Layer 12 of a small transformer language model trained on English Wikipedia (15 layers, counted from 0, width 128).
A neuron's activation on a vector x is SiLU(gate . x) times (in . x), where the dot is the dot product.

Input weights of the MLP neurons that the questions are about. A number n stands for (n - 500) times 0.0013.
n154 gate: 589,270,463,429,381,249,571,348,452,743,326,521,537,470,534,331,607,601,649,647,293,240,633,597,485,433,297,423,641,330,460,445,631,261,354,420,563,291,325,502,402,356,556,381,483,488,654,784,624,523,437,411,397,546,394,316,324,284,296,294,822,692,553,455,534,542,174,758,552,547,557,700,466,216,526,595,411,547,228,396,368,396,570,666,574,455,379,425,730,694,523,442,370,334,769,669,498,634,361,550,373,617,355,318,519,430,454,403,654,431,575,605,510,529,754,571,785,335,440,444,645,663,656,496,580,425,379,619
n190 gate: 733,697,455,788,425,429,692,743,577,808,489,471,419,401,411,261,296,630,471,577,486,787,402,553,430,453,695,617,351,341,260,474,558,429,273,473,698,548,441,385,519,447,371,411,373,502,431,531,549,553,640,412,488,263,355,665,390,293,525,571,769,580,360,554,677,482,239,396,766,665,584,536,530,370,634,388,601,647,443,449,412,142,428,533,476,437,493,347,423,405,583,424,677,465,697,532,701,177,200,417,345,503,547,586,349,414,671,533,668,618,788,411,355,755,412,467,410,548,408,354,312,252,529,541,418,399,396,694
n268 gate: 604,514,246,454,533,523,613,577,302,511,491,548,440,563,372,521,393,343,649,588,458,621,604,638,487,391,559,530,637,601,573,411,671,467,489,503,492,399,544,454,502,474,479,435,677,423,371,584,471,692,354,533,467,602,689,565,517,591,525,434,692,559,610,437,322,637,414,477,403,436,570,313,375,689,381,534,474,281,428,548,624,565,341,589,515,515,303,524,674,557,517,897,563,568,595,373,523,370,471,616,470,686,396,513,492,443,561,383,554,656,560,446,687,341,599,456,530,402,579,678,430,381,426,535,177,550,555,444
n352 gate: 673,169,488,632,425,470,526,475,655,808,603,567,870,542,517,532,433,417,491,416,422,251,603,323,367,381,533,356,746,276,458,499,332,522,484,384,461,390,773,556,527,805,700,291,266,415,619,587,385,721,829,570,449,698,210,454,476,581,367,246,681,775,219,769,462,503,498,373,387,497,441,354,459,481,340,236,434,406,781,604,487,487,533,707,443,566,509,275,727,375,452,445,496,495,476,145,329,540,291,325,443,432,556,447,653,234,465,710,531,529,488,364,346,527,554,375,748,710,502,613,668,672,273,422,381,508,470,562
n428 gate: 581,548,384,556,690,305,399,700,555,504,624,565,644,773,572,380,249,649,507,376,517,375,198,375,548,631,775,350,520,464,486,442,610,568,529,266,730,517,290,473,353,243,859,421,656,513,267,479,361,372,417,406,819,378,603,561,489,622,733,427,407,588,294,391,378,267,248,343,808,593,224,622,583,658,748,673,448,561,396,325,348,387,585,598,429,294,450,360,479,318,338,452,598,404,515,508,554,558,477,424,601,426,417,803,684,553,290,582,598,300,695,758,264,518,366,787,509,485,398,455,514,502,500,332,572,544,425,526
n154 in: 605,587,477,459,597,353,457,454,267,635,317,552,375,377,658,551,258,679,489,664,31,610,715,465,545,610,189,477,308,527,372,414,461,418,447,564,373,453,671,393,281,603,492,396,537,305,670,557,599,596,612,529,443,710,335,421,609,305,686,641,453,652,267,378,438,589,522,474,504,526,575,737,565,151,357,631,589,281,385,455,363,494,473,320,474,631,285,828,372,582,334,695,340,382,529,629,627,557,368,553,124,537,243,335,505,267,633,363,151,395,660,620,520,357,536,332,508,566,458,654,635,588,337,562,276,394,586,481
n190 in: 354,216,572,700,655,704,549,418,615,272,299,739,476,616,198,282,724,276,361,249,634,323,551,269,515,498,414,485,566,393,565,486,625,449,628,490,473,559,254,579,194,311,504,583,459,500,444,516,389,485,408,463,536,417,646,701,585,569,468,686,569,563,458,510,534,754,112,342,497,599,475,293,365,501,569,393,529,378,758,710,559,506,525,593,858,427,552,484,530,713,390,462,588,526,547,571,466,273,665,407,686,623,493,748,606,772,712,700,228,222,548,616,417,492,443,324,799,484,647,293,500,427,460,639,106,466,691,408
n268 in: 703,615,501,528,398,655,480,661,819,487,354,430,473,573,487,405,553,526,600,544,424,499,557,443,620,396,580,645,559,563,490,500,384,686,372,549,454,731,551,363,468,394,652,593,561,437,333,249,561,393,547,317,317,721,544,409,421,638,573,530,584,636,415,421,618,505,599,401,383,489,425,452,568,629,561,612,395,498,452,456,595,668,779,470,606,405,552,680,460,314,401,441,323,553,514,556,585,581,557,474,618,441,444,681,479,590,391,545,601,488,427,550,390,266,332,423,524,812,308,505,587,532,588,528,586,630,451,483
n352 in: 769,424,372,607,112,476,592,776,517,375,697,459,373,519,527,465,491,585,677,408,545,290,574,346,595,722,453,583,601,321,506,637,684,429,433,420,577,421,703,691,497,364,324,629,563,585,418,640,178,438,933,427,438,811,897,341,383,531,457,587,460,595,630,429,403,414,509,399,590,487,335,459,822,742,396,434,314,690,261,237,580,458,317,200,460,409,598,255,248,150,415,378,755,366,248,625,388,372,671,492,485,482,595,659,481,493,583,409,694,458,356,585,531,375,483,444,553,484,431,468,545,594,599,505,632,417,558,385
n428 in: 539,577,206,537,796,697,480,296,390,373,513,504,487,471,481,303,420,551,653,605,453,395,290,797,820,320,434,544,354,560,532,421,712,579,680,665,556,637,414,769,565,637,652,418,528,532,588,334,718,191,769,608,576,210,470,495,421,447,828,437,496,559,384,73,761,552,556,341,465,577,452,392,317,502,405,856,826,474,557,508,748,571,425,499,438,491,713,474,701,310,686,596,384,571,454,328,590,680,464,510,452,665,591,142,529,391,381,456,787,396,812,222,442,560,595,468,450,180,468,433,446,518,903,118,581,569,442,737

Each question shows a token from some text and the vector x that enters the MLP there. A number n stands for (n - 500) times 0.0091.

"ag": 628,551,613,609,468,491,437,629,435,541,494,610,435,491,456,475,531,289,540,422,422,684,578,436,620,566,507,501,443,545,592,261,651,343,398,505,322,654,304,507,476,556,602,662,413,589,496,748,585,503,438,566,716,513,442,491,574,457,412,553,519,677,414,551,726,669,460,637,588,648,596,477,375,377,393,489,453,307,458,499,484,614,512,479,487,528,451,422,600,564,435,532,337,507,669,487,502,528,461,592,526,500,560,552,510,603,666,419,615,553,350,582,670,375,433,504,507,520,508,538,475,465,419,381,441,561,471,519
The three highest activations, in order: n154, n190, n352

"),": 584,414,520,462,269,559,558,713,508,503,451,434,575,540,526,451,380,313,423,386,509,474,449,569,523,315,610,438,435,484,609,505,507,426,523,506,456,510,632,505,519,563,590,525,475,518,597,574,585,498,299,562,596,446,546,547,509,595,530,354,418,534,442,397,629,522,502,346,358,543,385,667,476,390,481,643,539,531,654,492,544,594,698,482,406,568,554,597,497,419,668,468,544,500,531,418,451,516,503,472,554,654,401,406,511,665,453,472,436,545,414,469,669,142,549,447,538,578,501,377,390,546,434,433,389,508,489,509
The neuron with the highest activation: n268

" to": 612,532,544,500,294,401,600,575,371,562,434,324,454,667,416,498,486,543,557,585,450,548,580,551,645,485,563,622,590,441,618,382,515,409,545,500,488,599,673,479,477,394,631,467,522,362,565,439,499,398,494,538,284,504,558,373,591,568,588,639,551,486,454,548,382,483,604,392,473,417,752,589,494,402,491,567,551,565,513,506,526,588,451,418,429,740,408,614,465,586,585,640,634,474,342,509,513,560,575,470,626,539,558,519,416,555,527,550,420,478,305,483,535,152,483,452,550,582,533,541,402,478,530,477,392,475,532,640
The neuron with the highest activation: n268

"ove": 281,396,509,551,311,479,791,621,526,424,482,560,455,612,543,506,398,491,526,508,534,487,453,612,651,409,423,572,629,548,602,658,546,533,367,451,377,501,603,460,557,469,340,411,532,581,387,577,416,476,423,536,533,535,546,482,344,507,389,636,555,592,528,479,492,522,348,429,547,534,601,512,586,413,640,573,339,529,522,422,464,562,491,587,492,663,451,446,546,563,439,482,515,498,651,500,632,443,489,396,577,421,597,499,512,525,711,374,542,685,541,570,502,154,549,326,548,526,531,332,535,359,477,550,444,443,449,532
The most active neuron and its activation: n190, at about 5.3

"ut": 558,572,599,401,503,533,523,517,408,422,513,458,359,613,589,396,582,543,473,574,485,454,495,412,617,517,505,379,369,472,566,436,495,358,240,611,420,705,333,413,375,577,565,446,461,439,489,711,631,507,430,346,636,510,529,543,608,577,530,473,312,442,475,602,462,617,636,468,586,465,598,374,525,439,525,520,444,536,452,347,391,666,683,663,447,673,443,343,460,456,450,477,377,676,448,374,535,552,377,536,614,623,517,493,281,501,542,483,649,538,483,493,485,354,382,487,401,516,486,449,389,304,440,475,652,621,628,531
The neuron with the highest activation: n352

" | K": 583,727,356,570,518,564,545,506,501,537,471,314,361,288,234,484,394,467,344,601,461,427,548,496,645,445,468,373,460,442,593,570,548,525,174,518,425,573,487,603,384,517,551,564,429,505,506,677,501,401,444,486,463,550,475,629,631,513,495,388,482,693,533,570,478,430,515,505,709,542,523,429,455,414,654,525,396,468,509,517,386,349,536,532,415,542,379,587,472,511,478,611,367,559,623,390,566,517,496,429,504,590,499,372,461,774,557,570,575,421,359,442,442,323,588,421,509,428,466,494,494,331,535,622,412,508,426,491
The three highest activations, in order: n190, n154, n268

" F": 255,398,357,488,402,549,332,842,604,559,583,426,563,551,392,377,437,577,515,615,707,404,527,447,433,374,340,416,349,534,476,578,491,465,450,639,400,655,475,480,361,464,473,653,500,529,421,628,457,478,463,521,282,531,573,540,744,645,368,489,588,574,516,685,663,471,565,452,424,568,491,482,568,424,759,475,325,558,337,603,393,612,535,444,364,599,513,438,527,617,602,562,500,724,612,432,499,413,511,482,597,414,426,532,617,700,582,469,528,605,523,314,666,540,548,557,640,534,420,442,513,430,412,517,355,417,488,517
The neuron with the highest activation: n190

" research": 504,406,622,492,463,629,636,671,454,452,394,375,431,616,608,437,486,588,426,503,405,459,665,615,618,523,441,461,398,389,539,567,570,424,547,455,436,409,674,589,544,459,435,441,660,613,485,524,378,444,376,550,466,607,606,559,520,653,510,441,582,475,492,627,387,384,332,423,538,437,408,548,510,256,609,477,558,445,483,409,547,705,474,522,481,503,446,559,716,589,515,572,592,405,665,366,590,383,502,247,613,540,502,488,451,501,657,540,531,647,408,562,546,206,534,493,562,578,489,255,554,403,660,437,533,548,521,593
The most active neuron and its activation: n268, at about 1.5

"ently": 490,302,456,532,228,465,485,660,458,467,477,265,502,528,651,558,349,491,571,711,573,479,554,523,542,494,453,569,481,433,472,378,510,508,496,506,566,590,614,514,611,432,568,481,527,521,505,472,414,472,387,508,527,506,542,417,503,655,551,536,508,512,419,503,535,462,595,368,556,399,568,531,515,393,508,561,474,592,513,464,563,540,485,479,509,705,497,544,551,625,503,580,609,501,621,516,473,492,503,530,644,457,418,490,448,488,649,531,430,508,413,490,556,103,586,505,392,705,523,514,559,449,559,519,567,479,564,569
The neuron with the highest activation: n268

" com": 409,523,538,466,373,576,803,698,570,582,421,412,628,531,488,490,376,477,569,426,481,557,453,534,570,480,352,405,458,430,583,615,527,552,541,634,421,528,453,510,539,547,403,482,456,488,256,609,664,578,532,413,357,651,447,505,398,549,363,551,611,372,587,575,498,470,364,433,534,546,609,445,691,289,498,607,459,438,276,513,357,450,648,494,490,558,474,310,533,553,648,618,725,567,562,411,425,544,556,580,512,410,456,347,415,537,654,582,546,491,498,582,575,633,666,453,326,530,318,306,653,372,404,367,470,664,636,443
The neuron with the highest activation: n428

"\",": 620,468,444,426,287,486,628,743,487,476,427,496,539,635,487,531,322,312,350,493,428,473,558,593,536,371,557,469,503,600,611,482,589,482,558,484,426,538,561,472,470,603,465,496,393,558,576,572,582,542,400,535,611,528,577,580,494,612,464,354,596,534,402,378,667,449,556,331,454,569,332,569,611,410,607,478,449,570,591,476,601,619,758,510,428,579,536,605,539,368,745,465,543,484,604,476,453,489,550,500,547,488,537,370,365,466,395,483,465,682,404,514,616,177,660,492,510,537,519,379,385,486,544,411,506,494,493,504
The most active neuron and its activation: n268, at about 3.5

" tr": 509,545,375,502,403,400,319,542,406,444,369,435,458,857,569,379,409,402,429,525,711,574,577,657,585,443,413,540,323,430,374,449,488,640,440,603,494,545,587,360,493,405,637,544,499,467,614,584,554,480,675,546,450,471,582,481,322,435,591,416,311,476,515,680,521,665,543,458,518,321,595,390,515,456,677,712,316,563,351,538,554,636,302,551,341,399,556,565,627,521,447,409,454,598,297,435,682,403,558,384,676,475,477,416,296,452,340,544,637,413,496,597,498,625,555,390,422,600,421,415,515,497,807,386,495,473,528,522
The neuron with the highest activation: n428

"tain": 337,578,693,607,458,423,671,650,585,480,477,590,435,452,526,391,488,532,543,523,564,593,639,464,700,513,512,573,375,426,539,544,476,565,604,682,402,608,422,539,496,673,270,625,439,453,398,607,658,589,482,438,437,554,429,348,232,561,277,458,445,513,371,591,672,566,452,347,520,522,621,284,654,471,523,541,404,386,309,443,443,544,576,562,764,701,549,366,466,416,464,682,561,471,553,361,710,464,505,293,447,425,641,471,605,608,585,462,537,539,790,479,704,418,475,598,431,492,466,620,489,459,497,525,545,506,531,525
The neuron with the highest activation: n190

"es the": 473,438,596,487,120,543,593,615,539,570,489,395,552,520,453,603,508,510,489,468,419,419,452,499,588,446,472,536,533,365,511,546,495,487,601,442,484,523,654,591,491,469,594,474,536,430,517,553,452,401,562,435,501,610,541,512,484,560,519,467,509,533,498,497,371,525,399,429,431,478,537,569,514,475,513,481,470,473,466,379,469,723,456,512,294,555,467,589,523,471,454,601,562,482,568,370,451,429,568,505,597,503,515,520,449,499,501,548,636,617,434,541,650,144,539,516,598,425,484,317,549,429,574,516,315,486,496,608
The neuron with the highest activation: n352

" music": 402,448,482,402,405,707,752,809,457,488,423,544,548,569,631,591,370,559,430,454,557,551,464,585,546,447,411,499,476,513,596,642,551,421,546,398,425,487,685,516,570,429,357,447,620,484,492,549,568,438,350,505,527,508,559,517,410,579,432,549,568,441,410,515,311,531,408,515,625,395,499,477,528,298,629,571,407,515,516,483,533,563,508,649,447,452,410,499,669,461,474,488,570,468,748,463,544,349,536,338,672,460,511,465,396,576,723,361,457,565,482,551,414,204,552,410,502,518,528,306,437,470,634,489,465,476,596,531
The neuron with the highest activation: n190

"arn": 309,393,536,506,499,566,637,572,508,449,498,428,501,409,604,560,534,414,531,522,561,527,572,643,613,493,456,492,538,405,478,456,595,509,533,526,520,544,539,442,635,501,452,412,490,530,467,716,519,485,386,410,524,495,743,549,465,660,535,437,572,593,471,506,395,593,413,339,482,502,649,344,538,299,468,493,419,429,428,459,512,538,411,520,495,669,481,415,550,442,500,511,585,645,486,522,663,415,426,391,502,539,467,468,461,561,589,439,615,509,520,498,511,153,525,458,370,478,556,460,525,402,626,526,450,512,442,610
The neuron with the highest activation: n190